Layer 5 of a small transformer language model trained on English Wikipedia (9 layers, counted from 0, width 128).
A neuron adds its activation times its output weights to the MLP's output. To switch it off is to set its activation to zero at one token and run the rest of the model.
A neuron's activation on a vector x is SiLU(gate . x) times (in . x), where the dot is the dot product.

Input weights of the MLP neurons that the questions are about. A number n stands for (n - 128) times 0.0029.
n51 gate: 117, 104, 134, 123, 78, 126, 108, 125, 130, 94, 110, 160, 160, 137, 111, 129, 88, 130, 106, 135, 139, 151, 132, 147, 143, 127, 99, 157, 78, 105, 162, 122, 131, 88, 117, 82, 100, 152, 93, 79, 74, 109, 133, 100, 173, 101, 71, 128, 73, 118, 150, 110, 150, 77, 126, 185, 129, 46, 101, 191, 136, 147, 128, 86, 125, 140, 135, 112, 89, 117, 94, 133, 136, 84, 144, 137, 83, 165, 112, 152, 156, 118, 111, 146, 99, 136, 43, 146, 169, 152, 110, 132, 134, 150, 154, 139, 148, 114, 59, 138, 102, 138, 141, 130, 150, 98, 147, 107, 130, 122, 153, 122, 134, 159, 83, 72, 132, 77, 158, 168, 117, 134, 99, 129, 167, 115, 170, 105
n74 gate: 146, 165, 132, 181, 142, 169, 111, 145, 158, 118, 141, 95, 100, 112, 109, 151, 99, 182, 123, 95, 109, 168, 101, 125, 183, 154, 138, 160, 132, 153, 132, 79, 123, 80, 125, 120, 162, 91, 113, 146, 124, 127, 127, 121, 125, 99, 130, 86, 150, 144, 108, 117, 145, 118, 114, 131, 127, 165, 113, 74, 108, 76, 158, 90, 88, 96, 132, 86, 101, 105, 59, 178, 140, 97, 146, 121, 131, 136, 97, 110, 160, 125, 99, 81, 111, 106, 167, 84, 120, 67, 118, 166, 75, 163, 126, 164, 155, 170, 89, 146, 118, 178, 119, 117, 160, 90, 180, 103, 153, 120, 105, 142, 168, 143, 123, 180, 146, 166, 120, 87, 120, 130, 153, 109, 126, 170, 141, 59
n197 gate: 82, 77, 113, 126, 134, 143, 73, 137, 96, 126, 156, 166, 156, 154, 99, 91, 188, 104, 159, 107, 186, 133, 118, 116, 148, 81, 108, 133, 81, 133, 119, 140, 99, 149, 153, 181, 55, 158, 99, 103, 143, 150, 111, 167, 100, 119, 115, 111, 40, 118, 116, 103, 136, 123, 122, 128, 112, 183, 173, 117, 147, 128, 116, 145, 166, 188, 75, 134, 175, 118, 112, 137, 101, 127, 149, 222, 77, 98, 103, 110, 122, 151, 131, 152, 119, 78, 164, 144, 126, 179, 86, 124, 191, 161, 94, 148, 147, 135, 147, 103, 81, 141, 170, 123, 204, 60, 92, 112, 68, 103, 117, 133, 112, 116, 118, 151, 114, 106, 76, 142, 162, 143, 105, 120, 199, 109, 138, 113
n202 gate: 151, 142, 139, 86, 113, 158, 114, 100, 162, 113, 141, 125, 113, 107, 168, 133, 130, 117, 166, 143, 68, 127, 143, 123, 139, 96, 175, 173, 143, 56, 112, 117, 127, 118, 148, 131, 129, 104, 133, 95, 111, 126, 67, 149, 123, 104, 134, 97, 151, 107, 141, 151, 134, 120, 139, 148, 163, 113, 130, 99, 104, 156, 135, 109, 174, 99, 140, 126, 120, 204, 152, 174, 162, 140, 111, 121, 91, 151, 105, 127, 126, 100, 144, 170, 129, 166, 132, 154, 128, 154, 118, 148, 78, 80, 65, 152, 114, 150, 147, 151, 88, 173, 101, 142, 151, 39, 138, 125, 95, 109, 137, 88, 116, 94, 177, 167, 251, 78, 172, 97, 121, 137, 102, 142, 107, 158, 136, 78
n249 gate: 92, 113, 115, 80, 154, 147, 115, 211, 115, 137, 121, 143, 79, 150, 100, 132, 91, 152, 86, 155, 123, 98, 110, 112, 176, 107, 117, 111, 137, 148, 150, 110, 150, 167, 157, 66, 101, 114, 120, 151, 160, 157, 121, 164, 161, 92, 142, 187, 133, 164, 96, 173, 115, 139, 197, 132, 180, 160, 197, 92, 71, 127, 160, 186, 136, 70, 100, 132, 42, 123, 110, 123, 123, 89, 124, 113, 116, 182, 172, 80, 134, 145, 83, 103, 85, 157, 114, 159, 190, 55, 142, 117, 92, 130, 87, 107, 155, 109, 145, 122, 119, 165, 127, 147, 98, 137, 93, 117, 85, 159, 131, 100, 112, 111, 94, 90, 77, 145, 126, 149, 140, 146, 140, 145, 120, 144, 171, 134
n51 in: 110, 117, 105, 133, 125, 156, 128, 152, 115, 138, 155, 88, 120, 187, 168, 119, 128, 195, 99, 102, 155, 116, 94, 122, 111, 101, 127, 166, 127, 90, 137, 112, 81, 132, 145, 119, 117, 116, 78, 125, 122, 143, 118, 146, 100, 116, 133, 112, 128, 136, 110, 108, 144, 140, 116, 135, 146, 92, 103, 119, 106, 93, 140, 90, 90, 140, 146, 96, 143, 125, 87, 122, 113, 111, 171, 118, 176, 114, 101, 105, 102, 106, 71, 123, 84, 94, 154, 120, 134, 97, 169, 129, 151, 131, 88, 141, 153, 149, 137, 156, 160, 135, 140, 142, 133, 121, 133, 137, 161, 87, 117, 120, 144, 120, 115, 111, 114, 157, 130, 158, 143, 110, 124, 116, 182, 134, 158, 96
n74 in: 125, 122, 143, 138, 119, 124, 151, 106, 127, 213, 174, 143, 109, 149, 131, 138, 80, 128, 164, 162, 112, 115, 172, 77, 107, 135, 117, 113, 133, 173, 114, 133, 159, 136, 117, 132, 77, 122, 133, 159, 111, 113, 113, 179, 148, 136, 160, 143, 93, 137, 141, 123, 150, 122, 99, 99, 116, 157, 144, 149, 141, 142, 119, 113, 157, 122, 117, 172, 158, 89, 160, 125, 75, 139, 128, 111, 144, 131, 113, 153, 101, 186, 136, 163, 159, 169, 141, 163, 88, 155, 128, 108, 168, 156, 125, 108, 95, 108, 157, 144, 96, 140, 103, 125, 106, 114, 100, 153, 137, 78, 155, 152, 92, 129, 123, 135, 114, 124, 126, 116, 132, 123, 126, 164, 181, 134, 150, 118
n197 in: 110, 143, 162, 149, 141, 163, 165, 119, 149, 170, 116, 120, 124, 112, 182, 137, 112, 116, 89, 173, 128, 108, 121, 129, 126, 168, 111, 81, 100, 136, 134, 116, 161, 161, 157, 67, 131, 126, 185, 124, 166, 98, 145, 98, 148, 150, 163, 115, 158, 145, 147, 141, 135, 115, 132, 147, 146, 117, 92, 124, 146, 94, 108, 174, 138, 70, 113, 174, 121, 132, 139, 155, 148, 151, 95, 56, 140, 148, 173, 207, 79, 143, 172, 158, 144, 133, 111, 131, 105, 119, 103, 154, 141, 100, 179, 164, 98, 86, 136, 162, 87, 151, 97, 119, 85, 161, 119, 120, 119, 126, 128, 93, 125, 143, 94, 127, 130, 165, 202, 101, 122, 123, 157, 143, 109, 152, 90, 187
n202 in: 111, 154, 107, 122, 148, 129, 143, 140, 133, 160, 151, 176, 117, 169, 87, 143, 103, 103, 110, 140, 127, 108, 114, 82, 162, 115, 171, 113, 157, 150, 108, 134, 135, 130, 135, 106, 163, 148, 120, 158, 108, 131, 181, 134, 130, 205, 159, 114, 133, 131, 124, 136, 154, 155, 161, 106, 146, 130, 144, 137, 157, 144, 146, 147, 163, 166, 96, 65, 145, 118, 117, 172, 71, 154, 127, 119, 117, 183, 141, 166, 101, 140, 149, 112, 104, 122, 117, 155, 149, 104, 96, 112, 99, 101, 132, 123, 127, 126, 114, 176, 81, 146, 142, 176, 126, 150, 132, 132, 110, 115, 109, 132, 114, 136, 102, 144, 119, 167, 82, 133, 139, 101, 86, 108, 162, 84, 116, 135
n249 in: 165, 104, 103, 136, 126, 144, 96, 159, 154, 127, 157, 95, 119, 101, 108, 186, 106, 116, 113, 133, 112, 139, 192, 161, 117, 104, 171, 122, 116, 119, 160, 129, 142, 94, 138, 145, 97, 126, 147, 142, 90, 109, 133, 78, 158, 141, 206, 159, 170, 163, 125, 128, 131, 141, 123, 134, 147, 81, 90, 128, 101, 108, 161, 140, 118, 129, 148, 95, 118, 181, 145, 96, 157, 130, 122, 149, 109, 155, 172, 115, 113, 137, 178, 167, 132, 109, 89, 133, 114, 93, 181, 135, 128, 166, 146, 120, 155, 135, 79, 91, 144, 111, 89, 143, 94, 102, 97, 144, 134, 135, 89, 117, 132, 110, 135, 123, 76, 146, 120, 115, 160, 108, 166, 150, 130, 144, 141, 126

Output weights of the MLP neurons that the questions are about. A number n stands for (n - 128) times 0.0034.
n51: 122, 120, 117, 137, 135, 148, 96, 110, 104, 109, 157, 118, 143, 142, 158, 147, 122, 127, 125, 132, 163, 132, 133, 137, 109, 126, 98, 121, 114, 160, 135, 147, 84, 136, 149, 143, 129, 126, 70, 137, 110, 118, 135, 142, 96, 106, 83, 141, 111, 131, 125, 120, 136, 129, 143, 150, 160, 109, 82, 122, 149, 139, 117, 124, 136, 144, 144, 123, 136, 108, 111, 161, 129, 127, 107, 119, 104, 159, 127, 131, 146, 106, 94, 117, 136, 126, 116, 129, 117, 149, 156, 104, 138, 167, 142, 135, 135, 118, 112, 80, 121, 92, 159, 118, 100, 143, 108, 96, 142, 139, 114, 144, 157, 146, 53, 100, 74, 120, 124, 121, 135, 158, 142, 124, 180, 126, 101, 124
n74: 137, 101, 83, 99, 153, 87, 135, 108, 139, 114, 127, 114, 121, 114, 145, 120, 135, 153, 132, 106, 134, 116, 118, 115, 142, 148, 144, 160, 129, 108, 126, 140, 91, 153, 152, 107, 133, 132, 139, 132, 159, 102, 117, 100, 150, 124, 151, 119, 175, 124, 128, 124, 113, 119, 102, 101, 111, 111, 137, 99, 95, 127, 124, 111, 134, 173, 149, 129, 135, 105, 114, 147, 147, 121, 146, 126, 141, 129, 111, 108, 142, 130, 129, 173, 139, 161, 90, 113, 174, 136, 109, 186, 93, 98, 91, 129, 146, 137, 130, 164, 121, 116, 151, 120, 169, 145, 167, 145, 151, 142, 108, 154, 122, 103, 163, 102, 181, 122, 105, 125, 123, 118, 150, 118, 104, 114, 128, 106
n197: 94, 145, 122, 147, 129, 132, 166, 144, 111, 127, 157, 144, 126, 123, 121, 104, 134, 114, 93, 146, 156, 115, 122, 115, 130, 127, 157, 139, 139, 128, 149, 152, 163, 140, 148, 109, 112, 130, 131, 144, 123, 129, 120, 137, 119, 120, 154, 136, 120, 98, 139, 135, 117, 148, 145, 149, 131, 173, 110, 132, 136, 77, 84, 170, 123, 109, 124, 162, 120, 93, 141, 123, 148, 168, 113, 124, 116, 167, 137, 124, 98, 98, 156, 131, 141, 115, 105, 96, 86, 125, 136, 249, 147, 81, 130, 157, 119, 113, 136, 136, 107, 164, 133, 67, 115, 93, 114, 124, 75, 106, 149, 129, 146, 145, 128, 120, 143, 150, 186, 133, 108, 123, 145, 142, 117, 142, 117, 150
n202: 143, 122, 108, 113, 123, 160, 144, 102, 57, 94, 147, 121, 115, 118, 117, 113, 137, 108, 121, 132, 131, 146, 130, 130, 99, 112, 141, 109, 122, 75, 122, 144, 150, 109, 161, 143, 117, 162, 121, 129, 109, 122, 144, 141, 125, 116, 104, 127, 135, 117, 166, 147, 98, 93, 135, 121, 99, 150, 155, 154, 116, 152, 141, 144, 141, 91, 113, 161, 123, 142, 137, 107, 132, 136, 126, 135, 104, 124, 102, 105, 155, 113, 130, 178, 135, 131, 112, 156, 170, 126, 118, 123, 84, 110, 87, 154, 134, 137, 146, 134, 117, 119, 145, 108, 136, 109, 103, 97, 133, 120, 133, 133, 130, 91, 138, 137, 168, 93, 150, 141, 126, 138, 123, 152, 105, 167, 118, 58
n249: 131, 142, 107, 141, 157, 85, 132, 167, 121, 87, 134, 145, 138, 155, 144, 116, 179, 141, 122, 132, 159, 124, 121, 85, 140, 108, 106, 114, 144, 125, 111, 130, 91, 141, 164, 161, 125, 141, 149, 163, 143, 154, 95, 148, 132, 138, 102, 108, 137, 156, 148, 125, 97, 125, 168, 97, 140, 150, 127, 146, 168, 115, 74, 131, 146, 168, 124, 112, 130, 124, 104, 155, 149, 101, 153, 145, 152, 137, 117, 110, 122, 144, 121, 98, 100, 117, 183, 150, 161, 114, 120, 91, 131, 126, 137, 151, 118, 146, 149, 134, 129, 112, 125, 138, 136, 143, 117, 106, 128, 132, 158, 116, 108, 132, 131, 126, 80, 109, 138, 112, 141, 145, 109, 147, 101, 131, 133, 132

Each question names a token from some text and the token that comes next. It shows the vector x that enters the MLP there. A number n stands for (n - 128) times 0.026.

Then comes g, the gradient of the next token's log-probability with respect to the MLP's output, scaled to length 1. A neuron's effect is roughly proportional to its activation times (output weights . g). A number n stands for (n - 128) times 0.0029.

"Wat", then "ers "
x: 118, 121, 145, 98, 102, 128, 88, 129, 134, 135, 156, 125, 171, 148, 172, 138, 143, 100, 127, 135, 134, 140, 142, 121, 101, 113, 178, 106, 170, 137, 144, 128, 57, 147, 128, 154, 196, 136, 110, 118, 101, 117, 125, 174, 95, 133, 129, 155, 125, 120, 128, 162, 91, 114, 107, 175, 102, 116, 84, 120, 156, 145, 126, 147, 154, 139, 174, 106, 129, 116, 124, 135, 135, 134, 110, 112, 125, 144, 148, 138, 143, 143, 119, 80, 125, 123, 120, 83, 120, 117, 117, 106, 142, 146, 117, 103, 169, 114, 108, 110, 121, 172, 106, 95, 96, 109, 159, 204, 190, 174, 129, 179, 136, 101, 117, 134, 136, 98, 87, 113, 94, 112, 95, 181, 130, 125, 160, 100
g: 112, 166, 145, 110, 147, 168, 129, 175, 145, 154, 170, 95, 145, 159, 142, 111, 145, 91, 165, 171, 149, 165, 81, 97, 152, 161, 141, 175, 122, 194, 119, 127, 94, 119, 145, 65, 131, 132, 120, 141, 119, 132, 122, 168, 121, 102, 113, 61, 103, 51, 97, 126, 101, 144, 125, 73, 124, 130, 155, 123, 144, 118, 136, 145, 145, 85, 140, 175, 193, 120, 139, 111, 120, 188, 83, 154, 82, 123, 108, 139, 155, 105, 167, 155, 129, 141, 173, 136, 118, 149, 79, 125, 108, 135, 107, 125, 99, 127, 117, 139, 151, 104, 112, 78, 101, 92, 147, 154, 107, 174, 166, 133, 89, 81, 84, 87, 191, 197, 98, 141, 81, 165, 133, 125, 129, 118, 165, 110
Which neuron, switched off, lowers the next token's probability most? n197

"place ", then "with "
x: 119, 145, 132, 116, 143, 74, 168, 159, 147, 100, 80, 166, 92, 218, 162, 166, 39, 127, 117, 117, 133, 155, 107, 139, 139, 39, 139, 155, 128, 99, 124, 105, 145, 117, 125, 149, 169, 85, 124, 66, 84, 136, 131, 124, 120, 87, 109, 100, 175, 121, 123, 172, 93, 133, 155, 128, 143, 126, 177, 71, 85, 128, 134, 92, 101, 74, 126, 141, 146, 128, 111, 152, 111, 139, 140, 113, 109, 142, 120, 120, 158, 145, 156, 128, 111, 130, 134, 133, 134, 142, 90, 101, 83, 150, 87, 110, 132, 126, 144, 116, 115, 179, 157, 113, 100, 150, 160, 121, 92, 147, 132, 146, 120, 151, 143, 122, 140, 176, 148, 94, 123, 124, 140, 167, 110, 132, 92, 156
g: 118, 133, 124, 95, 147, 181, 136, 128, 97, 114, 162, 101, 184, 122, 97, 101, 132, 107, 114, 129, 169, 115, 118, 160, 125, 84, 138, 125, 203, 144, 143, 112, 81, 134, 117, 102, 131, 122, 166, 141, 113, 134, 147, 105, 84, 153, 106, 126, 81, 145, 134, 120, 147, 175, 141, 161, 97, 137, 126, 81, 80, 155, 136, 114, 87, 103, 158, 137, 112, 162, 119, 183, 160, 180, 161, 134, 124, 132, 134, 120, 142, 206, 153, 186, 149, 139, 205, 186, 118, 90, 150, 131, 133, 139, 108, 114, 137, 212, 181, 116, 65, 164, 76, 146, 132, 147, 130, 110, 147, 133, 106, 148, 185, 162, 121, 167, 95, 119, 107, 139, 140, 183, 83, 102, 79, 140, 134, 133
Which neuron, switched off, lowers the next token's probability most? n74

", ", then "he "
x: 133, 122, 168, 112, 162, 150, 89, 143, 148, 135, 151, 178, 116, 136, 158, 117, 116, 145, 138, 132, 149, 118, 131, 145, 126, 106, 122, 96, 161, 141, 177, 122, 135, 121, 120, 99, 167, 69, 80, 129, 138, 147, 98, 117, 143, 147, 116, 105, 148, 139, 129, 111, 118, 140, 145, 118, 134, 99, 139, 100, 110, 120, 115, 110, 123, 110, 129, 114, 123, 122, 98, 146, 141, 144, 171, 81, 131, 150, 132, 188, 156, 163, 135, 149, 107, 134, 141, 134, 129, 111, 114, 85, 124, 138, 107, 115, 132, 140, 128, 188, 133, 130, 114, 156, 130, 129, 180, 156, 134, 126, 142, 99, 115, 103, 97, 146, 127, 90, 134, 106, 109, 132, 107, 155, 116, 126, 162, 127
g: 158, 154, 123, 153, 130, 159, 141, 162, 139, 134, 153, 164, 136, 139, 130, 124, 77, 76, 100, 159, 115, 127, 92, 147, 84, 125, 135, 124, 75, 53, 159, 78, 93, 121, 89, 128, 128, 128, 123, 117, 121, 154, 137, 77, 138, 85, 170, 123, 127, 115, 82, 117, 140, 118, 121, 125, 117, 114, 128, 189, 112, 176, 126, 182, 124, 120, 133, 68, 124, 137, 123, 160, 175, 154, 149, 140, 125, 138, 67, 173, 148, 60, 142, 124, 107, 117, 94, 157, 142, 126, 114, 124, 136, 104, 88, 118, 120, 144, 166, 154, 135, 161, 128, 128, 115, 69, 166, 133, 18, 161, 144, 78, 90, 137, 193, 137, 181, 111, 148, 86, 60, 121, 124, 131, 104, 143, 122, 156
Which neuron, switched off, lowers the next token's probability most? n202

"evelop", then "ed "
x: 123, 85, 111, 131, 140, 84, 154, 93, 107, 115, 162, 141, 182, 119, 192, 119, 112, 148, 134, 118, 140, 116, 119, 153, 172, 129, 126, 154, 121, 139, 140, 143, 64, 145, 129, 82, 169, 57, 180, 94, 109, 115, 132, 155, 96, 100, 141, 132, 144, 122, 79, 154, 132, 107, 128, 120, 104, 142, 154, 140, 116, 151, 60, 154, 86, 108, 141, 121, 163, 145, 118, 134, 170, 135, 133, 127, 143, 135, 114, 121, 150, 91, 114, 97, 152, 124, 151, 101, 112, 181, 130, 108, 105, 153, 175, 170, 108, 129, 125, 90, 109, 64, 148, 116, 120, 145, 115, 163, 180, 146, 106, 185, 164, 129, 81, 134, 104, 94, 143, 157, 103, 130, 135, 133, 106, 136, 125, 87
g: 118, 122, 116, 147, 145, 102, 92, 180, 61, 122, 102, 166, 137, 122, 137, 177, 118, 108, 120, 205, 104, 116, 129, 96, 118, 99, 80, 86, 130, 94, 138, 104, 128, 116, 90, 165, 167, 156, 114, 87, 160, 128, 135, 143, 87, 126, 58, 138, 146, 155, 144, 143, 89, 111, 103, 68, 102, 134, 169, 116, 127, 87, 62, 78, 143, 143, 148, 139, 107, 184, 118, 130, 148, 119, 135, 141, 76, 142, 119, 145, 158, 132, 160, 173, 90, 183, 149, 124, 172, 132, 128, 127, 141, 57, 165, 121, 140, 123, 106, 137, 131, 116, 157, 106, 161, 114, 117, 115, 101, 163, 102, 95, 139, 97, 131, 121, 131, 202, 94, 158, 117, 203, 145, 149, 118, 148, 54, 141
Which neuron, switched off, lowers the next token's probability most? n202

"several ", then "un"
x: 127, 124, 145, 99, 82, 143, 51, 150, 161, 89, 139, 155, 87, 142, 159, 168, 154, 134, 110, 153, 121, 119, 152, 158, 124, 135, 124, 114, 180, 72, 99, 146, 184, 111, 80, 140, 149, 90, 153, 108, 136, 136, 129, 120, 108, 155, 137, 108, 113, 117, 105, 142, 107, 119, 114, 171, 145, 112, 109, 121, 140, 145, 198, 109, 139, 132, 156, 141, 149, 155, 107, 98, 120, 108, 145, 116, 144, 108, 165, 124, 117, 127, 122, 149, 161, 107, 105, 98, 114, 190, 116, 91, 139, 104, 98, 139, 117, 99, 133, 115, 149, 64, 145, 167, 95, 130, 164, 124, 106, 142, 120, 101, 132, 149, 156, 128, 150, 135, 122, 111, 111, 150, 79, 156, 163, 133, 157, 102
g: 92, 77, 136, 121, 108, 95, 138, 161, 156, 151, 141, 130, 66, 55, 79, 130, 164, 110, 152, 108, 149, 135, 161, 166, 103, 104, 183, 110, 185, 113, 147, 154, 90, 120, 92, 103, 151, 159, 96, 96, 114, 161, 89, 115, 104, 151, 151, 154, 117, 162, 117, 119, 94, 168, 123, 156, 130, 144, 195, 87, 135, 124, 174, 109, 93, 160, 114, 132, 171, 109, 103, 197, 106, 174, 62, 125, 135, 168, 102, 135, 101, 108, 126, 65, 135, 88, 145, 100, 125, 110, 173, 128, 137, 135, 153, 85, 100, 110, 134, 138, 121, 186, 97, 171, 98, 120, 138, 147, 153, 111, 154, 183, 89, 110, 156, 112, 113, 113, 107, 145, 114, 94, 137, 76, 98, 179, 135, 151
Which neuron, switched off, lowers the next token's probability most? n202

"and ", then "Soci"
x: 144, 127, 138, 105, 128, 104, 62, 126, 136, 112, 188, 200, 106, 118, 135, 161, 110, 179, 124, 145, 135, 130, 131, 144, 153, 121, 128, 156, 175, 80, 121, 153, 116, 139, 127, 141, 128, 89, 112, 129, 170, 90, 126, 131, 106, 120, 135, 121, 89, 152, 124, 150, 67, 120, 160, 125, 142, 170, 136, 119, 142, 120, 85, 143, 136, 143, 124, 111, 116, 134, 82, 156, 125, 116, 152, 85, 139, 150, 128, 132, 93, 88, 120, 95, 113, 118, 129, 89, 156, 126, 124, 76, 91, 132, 152, 109, 133, 109, 146, 110, 159, 112, 97, 148, 131, 140, 132, 117, 110, 142, 119, 115, 118, 180, 150, 151, 140, 116, 71, 129, 51, 111, 132, 117, 141, 137, 178, 111
g: 128, 186, 131, 156, 116, 155, 111, 114, 108, 145, 137, 133, 105, 139, 71, 168, 166, 131, 147, 133, 114, 110, 162, 132, 124, 229, 160, 140, 143, 152, 163, 97, 145, 156, 121, 89, 148, 177, 61, 113, 105, 121, 131, 109, 80, 119, 115, 111, 139, 161, 104, 118, 157, 116, 72, 127, 113, 78, 140, 162, 116, 122, 80, 153, 89, 170, 115, 142, 184, 127, 175, 114, 138, 116, 168, 118, 119, 124, 114, 157, 126, 143, 128, 96, 126, 106, 104, 113, 109, 88, 143, 103, 108, 168, 184, 102, 152, 76, 104, 150, 177, 95, 100, 121, 164, 155, 66, 86, 140, 128, 178, 140, 96, 151, 141, 159, 202, 122, 122, 102, 136, 131, 121, 104, 176, 167, 56, 99
Which neuron, switched off, lowers the next token's probability most? n249

"k", then "ir"
x: 125, 119, 104, 141, 135, 141, 124, 105, 108, 122, 142, 89, 168, 98, 153, 139, 143, 139, 154, 105, 103, 127, 155, 131, 114, 144, 147, 132, 165, 122, 144, 159, 108, 124, 137, 134, 159, 98, 134, 170, 150, 81, 155, 167, 115, 133, 98, 169, 145, 99, 131, 155, 83, 130, 111, 170, 126, 144, 88, 136, 142, 115, 149, 92, 110, 167, 134, 113, 157, 148, 132, 97, 126, 134, 99, 132, 131, 113, 133, 137, 117, 116, 90, 133, 138, 155, 127, 122, 69, 96, 127, 83, 134, 100, 107, 127, 157, 117, 121, 134, 166, 170, 137, 120, 95, 104, 127, 212, 141, 126, 97, 122, 104, 94, 170, 96, 130, 186, 111, 119, 64, 114, 106, 125, 125, 136, 163, 113
g: 149, 97, 147, 144, 138, 148, 142, 170, 112, 157, 107, 118, 112, 93, 87, 150, 109, 151, 125, 86, 132, 103, 72, 124, 108, 141, 160, 85, 122, 133, 127, 127, 106, 141, 137, 76, 103, 167, 105, 152, 163, 80, 117, 113, 97, 162, 136, 106, 156, 140, 130, 140, 114, 145, 142, 178, 161, 159, 124, 166, 177, 121, 102, 117, 133, 129, 131, 115, 125, 115, 127, 133, 118, 165, 133, 126, 63, 151, 82, 130, 196, 87, 146, 116, 105, 90, 57, 163, 150, 158, 169, 160, 160, 67, 171, 109, 75, 64, 149, 118, 132, 156, 205, 169, 151, 147, 151, 113, 135, 127, 107, 157, 149, 96, 169, 135, 147, 165, 100, 111, 93, 201, 162, 179, 136, 64, 150, 137
Which neuron, switched off, lowers the next token's probability most? n197

"Environ", then "mental "
x: 144, 129, 122, 112, 110, 104, 140, 120, 131, 135, 118, 121, 139, 147, 166, 101, 143, 156, 103, 65, 153, 132, 98, 168, 133, 188, 87, 134, 109, 152, 149, 141, 123, 138, 111, 114, 148, 70, 122, 160, 125, 118, 129, 135, 120, 106, 132, 149, 142, 108, 79, 147, 120, 77, 136, 125, 88, 135, 116, 141, 107, 83, 84, 175, 80, 104, 173, 124, 163, 139, 111, 151, 135, 127, 113, 114, 169, 171, 121, 130, 139, 88, 144, 97, 153, 83, 116, 93, 97, 159, 137, 90, 112, 147, 124, 150, 119, 131, 118, 82, 89, 107, 129, 120, 124, 141, 130, 166, 167, 172, 135, 145, 153, 118, 127, 113, 137, 63, 157, 170, 105, 93, 137, 125, 124, 120, 120, 116
g: 113, 127, 132, 87, 107, 150, 102, 129, 113, 93, 100, 164, 152, 110, 81, 141, 137, 90, 144, 164, 126, 70, 107, 164, 92, 149, 103, 122, 110, 117, 132, 130, 158, 123, 78, 162, 137, 151, 131, 130, 198, 60, 134, 64, 97, 128, 199, 140, 106, 164, 126, 110, 88, 81, 116, 117, 129, 153, 151, 118, 80, 111, 143, 87, 105, 134, 169, 140, 145, 216, 112, 106, 130, 143, 187, 117, 135, 105, 106, 165, 78, 81, 190, 156, 138, 116, 148, 154, 120, 144, 71, 128, 146, 89, 148, 143, 114, 179, 188, 105, 116, 131, 149, 152, 112, 126, 158, 74, 154, 197, 95, 106, 117, 115, 131, 94, 142, 150, 126, 158, 149, 156, 133, 169, 129, 123, 96, 114
Which neuron, switched off, lowers the next token's probability most? n202

"activ", then "ism"
x: 113, 125, 110, 135, 135, 149, 110, 119, 99, 118, 119, 125, 171, 158, 221, 103, 116, 143, 114, 75, 103, 143, 142, 153, 106, 195, 136, 132, 129, 142, 154, 141, 104, 120, 113, 146, 182, 108, 91, 98, 158, 166, 111, 141, 74, 137, 100, 101, 80, 130, 126, 154, 140, 117, 153, 94, 104, 142, 128, 100, 176, 109, 129, 126, 145, 141, 128, 141, 122, 141, 123, 130, 209, 118, 149, 138, 119, 156, 119, 118, 133, 134, 124, 124, 152, 156, 147, 74, 93, 130, 177, 109, 42, 165, 165, 143, 120, 137, 126, 103, 179, 116, 139, 141, 133, 126, 89, 136, 115, 143, 119, 117, 134, 114, 161, 107, 141, 145, 112, 156, 123, 124, 112, 129, 67, 143, 155, 111
g: 128, 150, 130, 127, 121, 130, 143, 103, 127, 98, 128, 142, 92, 160, 118, 113, 122, 122, 131, 148, 108, 71, 200, 82, 101, 131, 180, 151, 178, 120, 102, 115, 148, 121, 98, 167, 128, 72, 126, 138, 134, 124, 172, 114, 205, 138, 147, 96, 64, 170, 113, 147, 135, 157, 136, 114, 58, 107, 179, 114, 131, 166, 131, 96, 109, 103, 115, 78, 149, 88, 124, 121, 135, 122, 114, 143, 148, 126, 172, 120, 80, 174, 143, 139, 123, 132, 116, 149, 107, 105, 159, 130, 151, 133, 139, 165, 100, 133, 144, 211, 73, 124, 43, 158, 149, 125, 84, 129, 139, 124, 124, 123, 148, 167, 131, 81, 96, 68, 104, 120, 88, 142, 181, 145, 124, 104, 97, 203
Which neuron, switched off, lowers the next token's probability most? n74

"that ", then "for "
x: 155, 114, 138, 130, 147, 131, 94, 154, 133, 103, 154, 155, 119, 131, 104, 152, 83, 123, 157, 183, 127, 126, 155, 143, 143, 195, 123, 139, 117, 118, 163, 122, 152, 139, 166, 102, 196, 79, 157, 123, 136, 146, 145, 126, 129, 109, 137, 140, 122, 109, 101, 106, 142, 136, 136, 149, 101, 105, 110, 148, 152, 124, 113, 147, 113, 145, 107, 127, 147, 141, 88, 191, 140, 117, 147, 110, 108, 166, 100, 106, 196, 93, 158, 174, 142, 144, 88, 109, 102, 115, 113, 104, 87, 134, 91, 110, 104, 110, 134, 148, 144, 127, 130, 132, 81, 104, 178, 121, 102, 154, 125, 91, 140, 116, 186, 142, 192, 84, 149, 124, 103, 89, 133, 176, 85, 161, 99, 144
g: 126, 171, 124, 145, 116, 90, 124, 115, 178, 120, 104, 132, 119, 139, 84, 94, 197, 126, 143, 101, 158, 89, 111, 100, 188, 92, 178, 118, 137, 137, 142, 126, 193, 149, 134, 187, 193, 123, 165, 137, 112, 149, 156, 111, 84, 129, 134, 168, 146, 95, 122, 202, 114, 114, 161, 107, 118, 119, 111, 150, 80, 107, 134, 126, 98, 121, 93, 135, 85, 131, 130, 129, 94, 112, 87, 119, 145, 130, 114, 104, 77, 144, 125, 112, 161, 121, 118, 139, 80, 166, 113, 127, 85, 176, 149, 77, 122, 100, 133, 76, 81, 148, 100, 123, 104, 140, 63, 141, 120, 96, 148, 179, 168, 87, 85, 144, 71, 190, 160, 98, 146, 112, 188, 135, 142, 108, 139, 145
Which neuron, switched off, lowers the next token's probability most? n74